Layer 3 of a small transformer language model trained on English Wikipedia (15 layers, counted from 0, width 128).
A neuron's activation on a vector x is SiLU(gate . x) times (in . x), where the dot is the dot product.
The model reads these tokens: " c" "over" "t" "ly" " by" " R" "ay" "m" "ond" " V" "I" "," " Count" " of" " T" "ou"

The vector x that enters this layer's MLP at each token. A number n stands for n times 0.0015.
0 " c": -88 -32 -188 10 -75 -39 -73 -141 -219 125 133 21 -54 35 35 30 27 4 160 19 9 -35 -94 86 -26 147 -204 -36 71 42 -73 -12 -64 94 53 75 8 -23 43 83 -85 174 -151 163 27 108 -38 -192 80 -81 51 30 12 -84 11 90 123 28 -195 -84 135 2 -83 157 -52 56 142 21 -198 188 -131 84 50 -19 -204 -143 -124 -68 174 149 98 110 -62 57 -117 -120 -23 83 -113 -128 64 25 77 108 71 35 93 -106 -216 -11 56 0 3 -105 122 -58 142 44 -165 61 -39 -205 -74 -93 113 -15 50 -136 -42 -150 -114 64 -151 241 65 -176 -73 78
1 "over": -253 -69 -160 49 145 184 83 -29 148 -167 98 -13 -14 33 154 -145 74 95 -186 121 -112 -231 32 29 17 126 -24 235 98 348 5 28 0 70 81 -79 67 -96 97 -22 -40 54 -121 -111 156 -9 -74 74 -15 34 -30 -12 -139 81 62 -141 -52 -141 -106 52 -196 135 -123 -189 -265 -108 2 -76 -8 292 -17 -133 -153 -26 -78 -15 4 -144 -200 111 -3 -49 75 -248 -7 25 -32 22 -62 47 -20 -4 94 23 -146 7 31 0 -72 75 28 -9 140 -68 -310 32 28 -107 -36 200 61 193 -13 -82 -67 -75 -66 46 -104 11 -246 50 52 63 -128 -50 -121 -59
2 "t": -232 -26 -167 -163 102 61 153 170 474 97 -55 -126 64 117 201 105 3 46 -12 2 -151 -11 -100 44 -43 60 -76 55 -1 -56 54 65 394 124 144 19 44 -53 4 -13 -7 36 214 52 44 -143 0 61 -191 -29 108 89 -77 -58 115 -164 -44 117 -60 -19 35 32 281 -179 216 18 98 35 -29 -122 -130 2 -18 153 14 -31 -11 215 -69 -26 -12 -7 201 15 -210 -11 126 -13 115 -162 104 98 21 40 -119 -236 60 -38 0 178 27 86 112 101 -105 -98 -26 26 -168 124 2 131 -147 -4 -14 -128 -31 215 16 151 210 -62 39 211 -24 -8 -141 -195
3 "ly": -12 0 229 -187 -51 28 -54 -97 362 70 -92 -147 37 69 217 -21 12 -19 63 75 22 24 -167 -12 167 272 -12 63 144 45 -205 -55 11 161 95 -238 139 43 -29 -101 -100 -6 144 25 99 -130 29 -7 -94 -173 28 -64 -7 57 -48 68 -71 132 -193 57 -65 -65 -79 -84 188 107 84 -2 -120 7 80 -79 -8 -12 -140 15 65 -117 -347 105 -80 59 15 -152 -151 141 -76 -53 79 -93 -53 -45 -23 76 157 -1 -124 41 16 76 -59 -30 88 24 -30 127 -32 258 -39 55 20 -35 55 8 -37 -113 -54 109 72 119 -102 -60 -75 93 -94 152 140 -110
4 " by": -32 15 98 -12 -50 -43 34 -140 -32 -42 -33 22 285 -78 80 95 -180 1 -19 -145 -6 47 -45 -85 -11 -65 36 105 71 71 36 -91 167 80 9 41 -122 22 11 23 -199 16 -70 151 131 48 -15 -76 -8 21 -43 -12 -59 35 -89 104 -26 46 19 -20 -54 -52 3 -146 222 -2 -9 -104 108 119 36 61 224 -135 -82 3 85 56 -256 69 140 -51 -162 -146 -161 5 24 186 -40 -129 -52 97 -151 66 104 250 81 0 -89 -114 -19 33 149 59 -61 130 77 -124 15 169 -106 217 47 -81 -88 9 112 -91 21 102 25 -15 -96 34 -81 -105 -71 152
5 " R": 196 63 -177 84 18 -10 125 -38 -190 35 -92 8 179 50 -17 -117 100 -92 209 -59 -101 -73 -70 59 -85 164 49 13 -15 69 -83 -7 -107 24 -16 6 67 27 -22 124 -51 92 -89 -72 -94 -67 -65 6 147 179 52 33 -11 -37 137 -28 -143 19 -14 73 -108 -27 59 -149 186 -20 79 74 230 194 -66 219 43 135 -194 77 13 44 30 233 -6 148 -170 13 -190 104 198 -112 40 66 44 38 -56 -105 -80 -33 20 62 245 57 139 287 87 -88 -157 24 42 -76 -103 84 -139 -22 -99 18 -12 39 130 -15 -27 -6 181 178 -199 19 151 12 271 2
6 "ay": -188 -128 7 -9 -56 173 47 3 400 -48 25 -188 -291 248 148 -31 -76 7 38 159 -126 -185 -150 98 75 -152 -101 57 169 -50 16 78 -108 117 -7 -14 31 -8 84 -26 0 -13 110 3 30 -187 202 153 -131 20 -49 -96 -7 -64 51 152 33 57 87 -101 9 -45 66 -112 -84 48 48 -43 -42 -317 -53 118 -128 34 59 -200 -7 -95 -42 13 -166 142 -44 -218 117 -9 83 90 69 144 0 49 29 201 -125 -29 -16 87 -104 -88 61 -74 87 -111 -42 23 13 56 154 82 5 178 -29 -92 26 -103 212 257 -150 -4 -141 18 29 -116 -116 72 166 -97
7 "m": -55 -9 91 142 80 -23 67 198 208 55 99 -192 -82 -18 212 120 76 76 110 30 -61 91 6 -13 94 121 -106 -89 -66 78 -95 143 196 -2 45 295 18 114 -144 38 85 -25 29 318 -64 94 -58 63 71 40 -28 -4 -75 73 20 -108 -159 115 -53 28 143 -53 58 35 -104 79 -36 74 -138 20 -137 127 -105 48 -104 47 -84 20 71 52 304 266 106 96 -189 281 60 62 341 43 70 -93 41 71 -21 24 -140 -8 -118 17 51 5 73 -51 -13 -96 -37 60 -89 -21 -82 273 -131 44 -97 -142 -171 110 30 13 124 231 10 67 141 -18 -63 -32
8 "ond": -13 -202 119 -112 -18 60 -136 2 46 -47 -144 26 -205 -87 240 159 163 -85 143 81 79 58 -151 131 37 144 -116 -39 153 -56 136 -136 97 36 45 -217 41 39 67 -27 -14 -269 -12 154 -162 -27 59 -76 -32 -72 65 -91 -181 19 -20 232 -151 54 152 78 -39 199 250 200 253 113 -65 -141 -85 -127 -16 59 -160 23 -6 8 -45 127 -5 -10 96 -31 -32 -50 22 36 -150 -73 159 139 -14 74 -48 38 -78 21 1 -97 114 110 -69 -112 101 22 -29 -50 -7 53 4 99 -128 30 -84 102 72 -217 36 193 43 -29 -93 -8 -116 -246 198 -189 -13 -117
9 " V": -49 -26 67 153 73 -85 75 -143 -90 -49 -28 144 5 112 47 75 198 211 -28 -120 -164 -41 -97 123 11 105 106 96 55 32 -66 -59 29 -6 41 210 -135 225 5 137 -102 -59 -48 -62 -52 -105 -11 -313 59 141 -105 20 90 27 118 55 -78 129 -35 -48 59 56 -80 -230 -117 -35 2 -55 140 186 -121 210 9 128 -114 125 93 17 118 192 17 -146 -97 30 184 -36 28 183 29 -46 99 -17 32 -6 -110 -83 -57 116 53 -67 82 53 166 -1 -36 -26 76 -54 -101 -135 -113 -41 214 -68 -72 -83 -46 21 -114 35 160 50 -101 206 121 -123 20 174
10 "I": 11 77 87 1 102 76 -247 102 -20 123 7 -35 -134 -61 -82 -3 75 -129 84 -32 -143 -32 -214 -138 14 21 -64 3 -51 -88 -17 -38 241 41 250 43 -24 18 -122 -7 -28 -70 -214 22 -15 -178 -60 -109 -27 -93 -71 238 -54 14 182 89 -91 -116 -21 -137 1 203 225 310 -72 -9 -110 -74 18 -30 -89 -284 -41 -33 -57 -4 -134 140 -137 262 75 -35 86 -49 -20 -46 38 48 144 27 127 -13 112 36 -54 -182 -133 -7 192 62 88 260 50 -53 -71 4 -56 139 -27 289 -45 -43 102 26 -159 67 -147 4 190 14 132 4 -141 -13 -13 -55 -146 133
11 ",": 196 -53 114 -8 -168 -161 32 158 60 135 57 54 -41 -39 42 -11 -90 -102 -63 26 -108 -30 -109 -98 -238 56 61 -50 -39 20 43 135 -43 116 -2 67 43 29 64 -71 -253 33 41 -46 -100 16 -15 -2 91 -18 10 -14 -131 113 15 35 -17 54 -3 -86 14 19 41 -41 -138 4 -44 108 20 84 -49 -164 81 -35 -40 -123 67 -61 92 -40 -9 66 -34 2 124 51 155 10 173 45 -31 -73 -2 -63 -16 152 61 -20 4 -101 -37 -17 144 67 -21 -26 -31 6 60 71 -146 57 -4 -22 -56 12 1 -1 -50 -18 -70 -75 -65 14 -201 144 -33 -3
12 " Count": 233 -64 -35 -277 72 -6 -47 62 -176 96 -216 109 -12 11 48 -137 -40 -69 56 -56 -245 -114 87 84 116 -35 -163 49 53 182 -94 21 94 55 -179 -100 131 -87 76 18 -86 63 -210 -14 179 -67 -112 -23 -92 105 98 -131 -112 14 44 24 17 -19 -65 -7 40 148 11 61 132 -51 -164 -29 -39 30 -98 17 35 17 -114 -1 103 28 -286 6 8 -30 -90 -272 -142 -8 -29 -79 -74 282 67 -96 3 -52 -192 -137 -75 145 42 98 42 -52 -23 -108 -198 -46 98 -36 -99 -254 7 292 -20 -71 97 -14 205 -73 88 143 69 -14 -71 -30 -16 -98 21 22
13 " of": -135 -156 129 275 59 54 30 72 192 80 -97 19 8 -203 5 -49 -110 86 -178 -109 126 17 -130 -73 -106 -70 67 -16 211 -24 -70 111 20 31 85 -98 167 -108 -32 -42 -155 -102 -184 100 -140 38 34 11 11 -198 -24 -9 -67 -52 -48 146 37 23 39 3 -38 66 -121 33 125 -27 12 26 49 247 -170 163 53 93 -188 -62 70 -133 40 -88 -31 -31 -68 -63 29 -175 98 90 38 -179 -27 140 -161 71 -12 216 8 2 91 -245 -89 -5 47 100 -150 53 79 -89 -39 149 -42 57 -157 57 101 -26 -138 -53 -165 20 210 -79 -40 -53 7 139 38 110
14 " T": 74 34 -38 116 112 -27 369 29 -7 82 -136 -55 -29 106 -27 3 2 -99 -65 -24 57 -3 -105 26 -129 -32 15 50 126 -201 225 44 -12 77 81 -34 -161 78 7 105 -135 113 21 45 -51 -65 34 -78 -15 121 14 76 171 -143 197 71 39 -3 -42 34 75 -144 231 -33 19 -53 42 -167 9 140 -112 85 -49 29 -175 34 24 70 77 87 14 143 3 27 164 5 -10 -34 -195 121 157 34 -33 -54 -70 -102 64 25 101 155 167 -16 25 -2 -20 -115 5 -23 -48 118 -152 -49 -78 -129 95 -29 -26 131 -28 46 204 9 -131 33 66 -125 23 43
15 "ou": 131 -74 -152 -48 20 235 37 -18 192 -94 -40 12 -131 -103 108 -30 4 -158 83 40 141 -149 -153 35 20 -209 -31 -50 -7 -106 -35 -58 199 7 191 -71 -154 17 -80 38 30 -14 -24 -65 -458 24 -6 42 -40 19 -137 -39 -15 -146 121 -118 -194 189 -209 -175 9 18 93 132 -124 47 123 -20 -104 33 141 -246 35 -17 64 42 232 5 10 91 -98 -34 74 -213 -30 66 258 -53 -32 115 -34 -56 134 -74 -260 22 -158 28 90 -41 78 -167 -14 -43 -88 42 -50 -121 100 140 77 56 -97 -120 16 116 -155 21 73 178 -81 -187 -128 116 -1 -224 -6 -145

Each question shows the input weights of one neuron of the MLP. A number n stands for n times 0.0025.

n111 gate: 8 311 124 90 70 41 121 150 -61 -47 12 129 -4 7 44 1 191 39 92 89 -102 -217 -19 27 -119 -160 70 -136 -107 -11 47 -116 -26 -15 -40 32 -9 31 -29 -80 138 -91 -21 -14 -41 145 -9 29 58 94 -106 10 72 71 44 228 126 107 -70 -19 -7 81 63 100 88 132 -8 -75 40 -69 -70 -22 -32 89 -19 20 6 -61 52 -105 -44 123 25 103 -41 146 -55 116 -34 52 -93 -40 -61 4 120 -41 -277 26 -83 87 -97 155 -57 -51 24 75 -49 -91 23 -18 -26 106 -16 -130 23 -126 33 130 -286 -83 72 -27 1 39 -2 47 81 -97
n111 in: -60 -256 -75 1 98 -124 -88 -139 97 -56 -84 -102 -25 -38 32 -27 -145 -25 -54 37 61 141 87 27 41 142 -40 21 96 120 24 -45 -96 -3 -116 29 39 -41 134 49 -208 144 -43 -110 58 -177 -109 -64 -77 4 123 -43 -107 -80 104 -202 -189 -101 -65 20 22 -66 18 39 33 -150 -125 26 29 31 -16 37 144 110 89 19 103 64 -148 10 -14 -17 -1 -54 -10 -25 -38 -2 6 93 22 32 118 -24 57 32 205 -41 54 -130 188 1 0 176 13 33 -116 104 -12 49 33 -52 -47 85 42 120 -23 -53 55 52 -121 -49 -34 22 136 -105 -92 133
On which token does it fire most? 5 " R"

n64 gate: -78 31 -12 -88 32 -58 40 -20 20 74 -45 -152 134 -15 -120 -66 -10 -56 14 52 -32 -59 -27 8 9 33 -79 134 127 -53 -49 80 4 -98 -30 42 -46 -81 -19 -1 -55 -116 -29 28 -114 76 112 62 36 52 6 74 28 23 -57 13 -4 1 138 7 72 129 -41 66 -22 57 54 127 19 0 16 40 18 -120 59 -45 35 -94 118 12 12 -141 -49 31 -44 33 -191 -11 -59 5 51 -3 -13 -26 -116 82 -68 60 91 -28 77 69 -42 -79 -66 33 36 -10 32 16 -65 105 35 27 50 -7 -155 -114 19 -80 -36 -44 59 127 -35 102 -12 72
n64 in: -59 73 -42 -77 3 31 -21 -18 55 131 77 118 -3 39 109 24 27 26 -41 43 -145 -39 134 -58 -65 29 61 -36 -125 -57 23 -110 32 55 -91 -94 11 -14 -11 71 -34 116 -54 57 66 -71 -113 -16 61 1 -15 -71 -33 -6 -63 -37 -64 84 116 52 -17 -21 -1 -84 -54 -40 -95 -63 19 -67 44 -14 -62 -36 -69 -15 26 10 58 -36 0 29 -142 -50 -38 -32 65 48 9 2 -64 95 -12 17 107 -38 58 -44 19 29 1 -96 -89 122 12 -6 -45 -28 -8 -75 24 60 -141 2 -90 -28 -1 38 -62 20 -35 15 -209 -52 -100 55 -74 -81
On which token does it fire most, and how strongly? 14 " T", at about 0.019

n121 gate: -32 -56 -80 90 82 62 -74 90 -82 -4 31 138 -13 -66 10 -161 -38 -101 21 267 -62 59 -35 51 34 -105 38 -100 -22 -67 -22 -73 74 -55 -8 66 -52 -41 120 17 -39 88 34 99 21 30 53 -141 -47 23 56 -40 80 120 43 -57 -156 -100 -79 63 141 -57 -46 102 54 136 87 80 14 74 -134 58 64 -123 -90 -173 -42 -71 162 16 -10 -69 28 -58 -107 0 -61 33 -84 63 49 -124 -173 66 131 45 -44 -96 89 -129 -34 37 -81 -51 23 -81 -46 -102 -67 -80 -115 29 -66 211 -59 99 -102 73 84 -127 60 -71 -120 -139 44 9 70 -31
n121 in: -1 -127 -4 -30 69 -48 -12 -20 -10 75 53 103 2 52 68 -141 17 -109 40 112 -140 66 59 134 -17 17 7 -128 18 -93 107 -38 16 -32 4 121 -66 -55 137 10 -7 35 7 61 61 10 25 -102 -173 28 -119 42 71 27 53 -34 -148 -6 -134 -58 -13 -66 -29 114 95 46 46 -23 45 127 -145 70 136 -130 -62 -97 -23 -23 130 -44 11 -158 31 10 -146 0 -183 -43 -125 13 -41 -105 -64 38 93 54 -40 -45 -9 -57 -1 92 -49 -73 72 -95 -23 -61 -93 -83 29 13 -124 275 -40 93 -52 62 -35 -128 -5 34 -65 -157 28 20 -73 31
On which token does it fire most, and how strongly? 0 " c", at about 0.31

n181 gate: 39 36 -86 -35 -63 -117 33 -103 -75 -75 55 -94 13 -71 -44 50 -54 -5 71 39 -35 2 -205 -17 33 47 61 42 127 58 2 -42 -121 109 82 19 -33 142 -71 -2 -34 75 -33 17 22 46 -120 78 49 22 52 148 -83 -25 7 49 103 8 24 35 29 6 27 -44 -50 52 76 -11 12 -88 -32 72 16 11 -21 -90 -43 -23 98 -15 -61 -68 -20 -6 100 -96 -62 106 -59 -130 -30 -25 45 158 -120 -102 -100 -77 -83 -69 -88 98 12 -26 -59 18 75 4 -46 45 45 130 57 1 67 -45 93 -49 116 36 -88 -1 49 54 -39 -81 77 105
n181 in: -14 -113 22 -61 -145 -71 -3 70 71 15 -13 5 -56 36 0 -4 108 -45 -8 44 107 37 23 55 13 22 -21 -45 -37 -116 -52 1 46 4 8 -43 -68 73 14 208 82 43 -104 -29 -29 40 92 -17 42 -39 68 20 -214 -45 -111 136 26 -35 -121 -59 -168 19 -134 -31 28 -154 32 -82 -80 -140 35 14 37 -26 -19 -28 -9 -190 45 -181 -46 68 12 113 -14 39 -72 76 3 17 -5 73 53 0 -13 -17 49 103 148 259 -10 98 69 93 86 -38 -45 -102 -79 30 30 90 9 -134 17 45 -14 -35 61 102 -45 20 -37 -145 57 11 68 -37
On which token does it fire most? 6 "ay"

n129 gate: -82 179 136 -100 15 38 78 -36 97 -130 57 98 -38 198 -42 21 83 -52 -56 -145 -24 -84 278 -34 124 -64 -174 -14 55 166 -104 -18 -182 -81 177 62 -8 166 -149 -10 189 -179 -35 -68 93 47 -103 16 112 13 -61 21 84 101 95 141 -73 -92 161 -26 -16 184 -116 -59 -150 -140 -219 -116 132 -53 -64 -54 118 137 37 -83 149 -111 -121 -305 -38 105 -145 62 80 66 36 -76 -25 19 -67 115 -49 86 33 -63 -153 -118 -211 90 -150 -123 -25 31 -67 152 7 164 -52 -294 70 71 -129 -7 -19 -139 117 74 11 -19 54 205 -8 173 -60 -47 5 29
n129 in: 48 167 117 225 30 174 -31 -114 68 -105 -27 162 -95 70 84 -130 -1 273 34 -29 93 -58 -26 96 159 0 -39 -74 -134 49 -155 -117 -94 -117 -113 2 75 255 -54 -127 25 -27 -136 116 -154 145 -71 -96 -26 -71 -137 107 -51 -28 -32 -62 40 71 52 49 45 149 88 -20 94 -266 -47 192 -3 -37 -71 247 69 -34 -46 84 -91 -80 117 57 -38 -79 84 -42 -1 -54 -2 109 4 -63 -69 143 238 -43 -48 14 -37 -47 -20 -132 -144 -29 -31 -10 -119 116 -74 -180 130 -74 -69 42 109 -212 -42 -79 77 86 25 130 -16 145 253 58 -52 193 -77 205
Its three highest activations, in order, are on tokens 9 " V", 14 " T", 2 "t"

n45 gate: 25 44 -67 57 -80 112 -187 70 -41 -98 -126 99 -19 -1 -56 -56 26 27 -22 31 162 141 -119 -110 -32 -176 -62 231 -120 -68 45 39 5 -223 -96 -137 123 -54 159 153 32 -11 84 6 -47 -177 -1 -91 -23 56 84 -82 123 -65 -51 -35 -99 49 -96 275 130 -163 11 6 -22 173 49 -19 -15 54 49 117 166 88 -42 25 -158 -64 9 -133 -127 63 37 69 85 58 -3 61 142 -11 -44 33 -80 -80 -1 68 -104 -173 -115 108 -71 57 -34 172 36 177 36 108 -12 -3 -214 79 94 -8 145 -25 -83 -4 102 -65 22 -159 24 34 116 -104 9 106
n45 in: -55 -32 -25 14 -68 147 -112 14 -116 -152 -113 116 -3 -19 31 146 17 -66 138 1 106 59 99 -187 -203 -241 -153 146 -100 -170 -28 73 60 -258 -111 -194 47 120 -149 3 -29 6 -68 28 -38 -57 160 -191 -8 -21 73 19 195 34 80 -39 -117 -16 47 88 -8 -141 96 43 -75 76 77 47 55 6 0 -139 -93 7 -154 -15 -40 30 103 31 -135 141 29 -100 33 -33 52 15 225 105 -98 43 -57 -97 106 85 -62 -105 30 174 -89 36 17 156 -22 222 46 21 -29 0 -105 74 89 33 -62 -85 -139 -3 106 187 17 -202 -4 -60 -1 -70 -9 -19
On which token does it fire most? 1 "over"

n194 gate: -88 134 -29 77 73 -139 -21 203 -102 -6 -113 -134 -66 69 -130 -110 64 -57 -77 26 61 -19 -17 88 158 -167 -107 344 -96 114 -38 -42 -93 -95 -9 12 52 143 -52 -26 -184 -60 -50 55 -30 -12 -55 8 -6 -71 28 107 134 -9 80 28 184 -17 -26 51 20 80 77 48 -30 8 -157 17 14 -22 152 -64 22 80 163 -32 -69 -2 -22 -98 -3 26 -75 119 -1 97 -104 -116 -59 70 59 25 2 97 -10 -50 40 63 -6 -58 -109 -76 -21 95 -1 -111 -34 34 -9 -19 -16 127 -128 -32 -46 208 -23 -73 -74 3 12 -32 -116 102 -67 -162 -91 48
n194 in: 62 -11 -115 1 -68 96 -24 -145 86 68 53 202 61 -36 149 75 2 85 109 -19 -9 51 -62 -8 -66 161 46 -283 27 -105 19 17 -32 107 -112 -64 -32 -80 66 34 83 206 44 -70 134 -125 -26 -97 18 75 39 -233 -31 53 -88 -86 -170 42 -2 15 173 2 23 17 65 -77 146 61 -8 -111 -128 42 2 -14 -52 -48 -16 53 106 51 -27 -98 95 -74 -108 2 4 33 -50 9 -102 -29 47 1 -16 87 -3 15 -52 -24 84 40 -9 -54 53 53 38 27 24 11 -69 -1 178 2 -41 -46 55 -52 -26 -104 -59 -103 19 -124 120 55 -57 -93
On which token does it fire most, and how strongly? 13 " of", at about 0.062

n1 gate: 83 -80 107 135 -17 -71 -82 17 -94 2 47 0 55 -100 -79 12 -10 -21 -76 -103 -23 -33 28 -113 185 11 -11 71 67 26 3 -68 -97 82 80 21 -22 -123 217 21 12 -55 9 102 78 95 114 46 65 24 101 23 -73 -3 54 -88 86 -28 -16 45 -145 -11 -28 -4 -51 3 -28 -71 86 -225 -48 -52 -66 -15 -85 61 7 -34 -11 223 19 -31 -12 -11 -126 -26 46 -24 -30 3 80 27 -21 -37 11 -78 14 -119 122 -98 -241 -93 0 -46 -75 -50 13 -110 12 -2 4 49 28 -4 61 -117 26 31 -69 68 -189 31 -43 -105 -3 -5 -33 19
n1 in: -1 -30 -154 11 4 -217 107 -24 23 -68 -16 36 98 10 95 23 118 75 -16 108 -95 33 112 -14 -24 -105 -64 62 -30 42 -5 -46 -55 -25 -52 52 64 -51 -70 -64 13 11 -39 278 -27 -55 -35 89 -64 88 54 -114 -79 123 -79 47 73 93 -82 -52 28 -68 -40 29 26 -27 -34 -48 -13 175 -22 -53 -75 101 -109 35 26 86 115 82 -76 32 14 -105 76 3 -180 64 -105 -83 -131 23 12 -114 -98 45 9 -110 39 82 69 -52 102 66 43 -33 36 8 106 -20 53 -24 18 -9 -98 66 9 -16 66 200 -33 -135 64 53 -60 63 98 -103
On which two tokens does it fire most, strongest first? 1 "over", 12 " Count"

n268 gate: -98 52 35 -15 60 134 -129 25 26 -39 -69 103 19 4 -92 -113 50 -4 -98 130 44 -112 -39 145 -92 69 -124 109 -27 -57 -34 9 96 2 6 -12 192 189 41 -117 -184 30 59 -8 -10 -73 91 -75 -52 156 -13 38 25 32 60 117 -24 -98 161 65 -90 75 32 -36 -30 -78 93 4 41 9 48 4 -145 -89 23 -62 -37 31 14 -91 88 86 -129 50 77 88 28 148 -89 -42 -10 220 -169 -16 -40 -203 -89 123 -3 -31 103 -36 -61 -105 6 -88 47 55 99 11 139 -59 -146 -44 -36 -109 -21 -128 -37 -52 -188 -107 -117 -8 -15 -105 -12 -203
n268 in: -289 214 136 -23 -42 -22 -24 -28 17 109 138 145 -113 28 -98 -151 17 -30 -100 7 -30 24 33 -78 -139 -120 -135 92 62 -102 -73 13 56 -105 -105 -85 45 -35 73 -164 -19 18 147 82 66 -16 -98 103 -1 62 -92 -46 81 -22 -67 64 -48 -14 20 -40 -11 123 -48 -375 -18 54 -57 -5 18 -11 -74 2 148 101 -158 -100 -26 -19 -79 98 54 36 36 -47 123 22 25 -39 -106 172 7 -61 -120 -15 180 -22 26 105 -71 47 59 41 -55 -57 -68 117 116 83 -16 21 80 19 -116 -115 82 -79 -65 -167 -69 -44 2 49 -116 -116 44 -124 118 -38
On which token does it fire most, and how strongly? 6 "ay", at about 0.32

n289 gate: -154 247 82 -297 31 184 -107 -24 172 109 160 159 -138 23 -89 -95 -14 75 95 33 70 69 93 85 25 -78 56 -40 74 7 -25 123 -53 -161 48 15 1 -7 -275 -20 -89 51 92 -88 -1 -132 64 -12 153 70 109 -227 142 -144 65 -68 -102 -138 42 95 -18 17 73 60 16 49 108 -138 95 -22 48 -94 -165 -25 19 184 25 11 -55 -54 -39 -169 14 35 -138 99 -38 -85 47 -120 2 0 253 35 -295 -173 80 63 -159 172 47 -70 18 -11 -13 103 16 -120 -74 43 28 -111 48 68 37 11 320 1 -29 53 38 -64 -195 37 132 -76 -21 -177
n289 in: -106 222 61 -183 -51 162 -33 -73 -51 -64 93 34 -169 -4 -63 93 -6 205 22 -45 220 119 193 -65 -91 -123 88 -5 -76 -7 -107 118 -6 -90 117 26 -50 42 -295 -99 35 56 -25 -87 -168 -241 -119 2 -30 42 121 -126 -47 -12 -83 -71 -3 -8 199 193 -149 118 162 162 -77 54 26 -18 46 -39 -159 -38 18 -11 -29 108 18 -7 -48 -78 -4 -105 11 -100 6 90 -140 -74 145 -6 88 148 79 -53 -163 -29 164 48 -49 31 173 -83 62 78 -48 57 -154 5 -8 -22 -106 62 68 6 82 -9 152 58 -22 -60 -9 -68 -55 32 -94 -112 -102 -70
On which token does it fire most, and how strongly? 15 "ou", at about 0.22

n270 gate: -71 72 103 36 -46 77 29 31 -189 -32 25 -97 106 65 135 -112 172 -111 -96 1 -130 -102 104 -110 -31 81 41 -12 6 45 58 -178 97 -20 72 18 122 46 53 -92 -50 -64 -102 43 -124 -67 -75 -102 -23 94 44 -18 38 6 -32 154 -28 55 64 86 95 181 -116 120 -127 12 42 74 141 -35 11 -133 -28 -130 -22 -24 -58 -7 50 -30 -88 -42 101 -189 155 -41 -32 -175 14 -225 -125 17 39 -32 67 23 -68 -225 95 147 -209 166 -199 134 -106 -8 120 -122 -37 156 106 -81 -8 25 -103 73 172 -38 -20 295 41 -105 19 49 209 57 55 -24
n270 in: -38 -217 148 -37 115 75 -102 -16 -28 -130 116 -72 -127 -80 -91 -314 -102 -164 -140 32 -131 -112 72 -184 -27 130 77 -63 -118 80 -47 -99 -57 -87 -97 105 34 50 1 -66 96 -46 -166 91 15 -192 61 -103 162 10 -36 -26 -103 -18 -20 30 37 -30 -78 -16 82 1 -61 -32 -42 136 -120 -51 53 -108 -12 -37 13 34 67 78 -23 -4 -180 8 -74 38 100 20 -36 168 138 -5 -121 -128 12 228 125 -66 -123 -92 74 23 48 47 -136 112 -62 48 -82 147 71 103 -79 239 -63 -165 53 -36 17 27 -50 1 165 19 -79 -52 -10 82 174 65 140 199
On which token does it fire most? 10 "I"

n4 gate: 120 61 -25 113 -90 -179 20 191 -127 -89 56 168 160 85 -135 33 73 -20 -86 -97 157 48 -4 42 118 16 41 -105 20 20 60 70 -162 222 -66 -21 147 -15 32 43 -180 96 -34 -16 80 -33 241 -162 120 -61 12 -59 10 23 -108 -72 -94 90 36 81 -17 -20 86 -101 -98 137 80 70 85 -102 -12 -109 123 24 -1 -72 -46 82 138 50 -208 93 91 -29 -55 -6 -38 -60 2 -206 0 -259 -168 -92 163 2 72 -123 -158 54 175 189 -30 -21 -81 91 -71 26 27 57 -50 117 -48 154 -42 5 50 -163 76 25 -75 -5 117 -70 -148 -68 29 190
n4 in: 91 24 -171 -32 -95 -82 -58 29 183 51 87 101 86 134 -151 -65 42 92 -110 -138 63 81 16 70 -33 -233 -11 -14 -212 147 64 31 -220 98 98 55 66 18 119 60 12 123 -202 -50 -55 83 92 -189 142 -77 82 -94 79 8 -107 -97 -98 136 -75 -14 60 -44 61 29 -19 71 -50 105 152 73 -33 -118 165 217 -104 -71 -77 83 122 -159 -157 18 -42 -124 -130 143 -47 -116 68 13 -14 -189 -8 141 97 77 96 112 -77 -54 146 266 -80 -13 -13 78 59 -97 145 220 7 121 -46 20 -43 38 28 -28 -150 -26 -69 -3 155 -182 26 -73 27 133
On which token does it fire most, and how strongly? 11 ",", at about 0.3

n314 gate: 80 -97 89 -41 -117 -23 -85 69 -28 27 105 70 130 30 6 68 -25 135 255 68 105 79 117 141 -63 -108 21 -14 108 -14 -79 -125 -114 -63 -42 -147 54 -141 -191 16 167 -64 183 14 -123 50 90 154 -47 233 -95 -183 84 -94 -57 -62 82 75 -105 -107 86 -6 -61 73 -14 46 55 19 -113 -89 186 61 128 58 33 -33 -108 -155 -42 -284 -71 -7 27 -174 96 149 -27 112 -18 110 21 -8 -10 -68 -29 83 -23 66 -150 77 -50 -88 182 28 -42 104 109 -114 -83 -39 -206 25 146 63 -12 141 -75 -22 147 57 97 41 -132 -54 -1 80 59 202
n314 in: -23 -82 50 8 -76 -14 -106 71 -38 75 5 153 255 -168 -39 77 -234 40 219 86 76 -6 12 165 -121 -135 -60 -38 109 -10 6 128 -58 20 -10 8 60 -208 -126 57 277 -200 20 64 -42 132 10 67 136 56 24 -128 192 -40 -116 26 -13 173 -109 -50 22 66 -8 100 38 105 -23 20 -11 -119 8 94 -41 50 71 -155 -12 -29 33 -102 23 29 -31 -6 84 173 -10 58 27 92 86 -51 42 -21 0 82 128 123 -186 49 -203 -50 132 203 -3 141 99 15 -183 1 -134 55 58 69 72 -106 -7 59 208 92 56 54 -133 -16 -10 -3 11 55
On which two tokens does it fire most, strongest first? 1 "over", 10 "I"

n110 gate: 75 169 -97 52 -7 -100 -193 6 -56 -115 -71 -120 -267 -73 -151 148 -273 121 -89 23 95 48 -163 54 -15 -1 4 7 -95 -146 -42 -177 -175 -73 96 87 -61 -103 -148 99 -55 -253 40 120 -64 127 -145 191 126 -21 59 18 125 -110 58 -180 10 -139 -69 18 -92 120 16 -84 18 99 -162 -212 31 -139 -220 45 78 -134 -38 78 -191 286 -308 -110 54 167 -58 3 -61 22 -96 184 55 162 -31 -28 -116 182 -69 -9 12 -68 55 -20 -97 -92 99 -34 -24 38 -11 -206 31 -81 -39 -93 -68 -21 26 54 -110 -56 214 -110 170 -35 14 33 -222 -74 256 33
n110 in: 22 17 -129 116 -50 278 45 -15 -16 50 39 -7 -7 74 41 -22 -99 44 216 138 -84 43 -31 -168 -66 -76 154 23 -29 136 68 -88 59 137 -94 68 -27 -50 -134 76 -103 0 -32 39 105 37 77 -40 -216 -29 -107 53 -128 186 -95 141 -197 -182 -90 153 105 34 -80 -33 -44 152 -92 16 -92 -141 21 87 -10 82 32 -52 -58 -151 98 33 -1 -297 -159 154 105 52 107 105 220 -80 86 -96 -25 -100 -11 54 -11 -145 -41 -12 -53 57 -316 14 -1 47 -7 -25 -77 -93 -176 -85 -50 83 -289 -80 -59 -71 -17 -31 -281 16 168 -86 -9 -40 -134 -106
On which token does it fire most? 2 "t"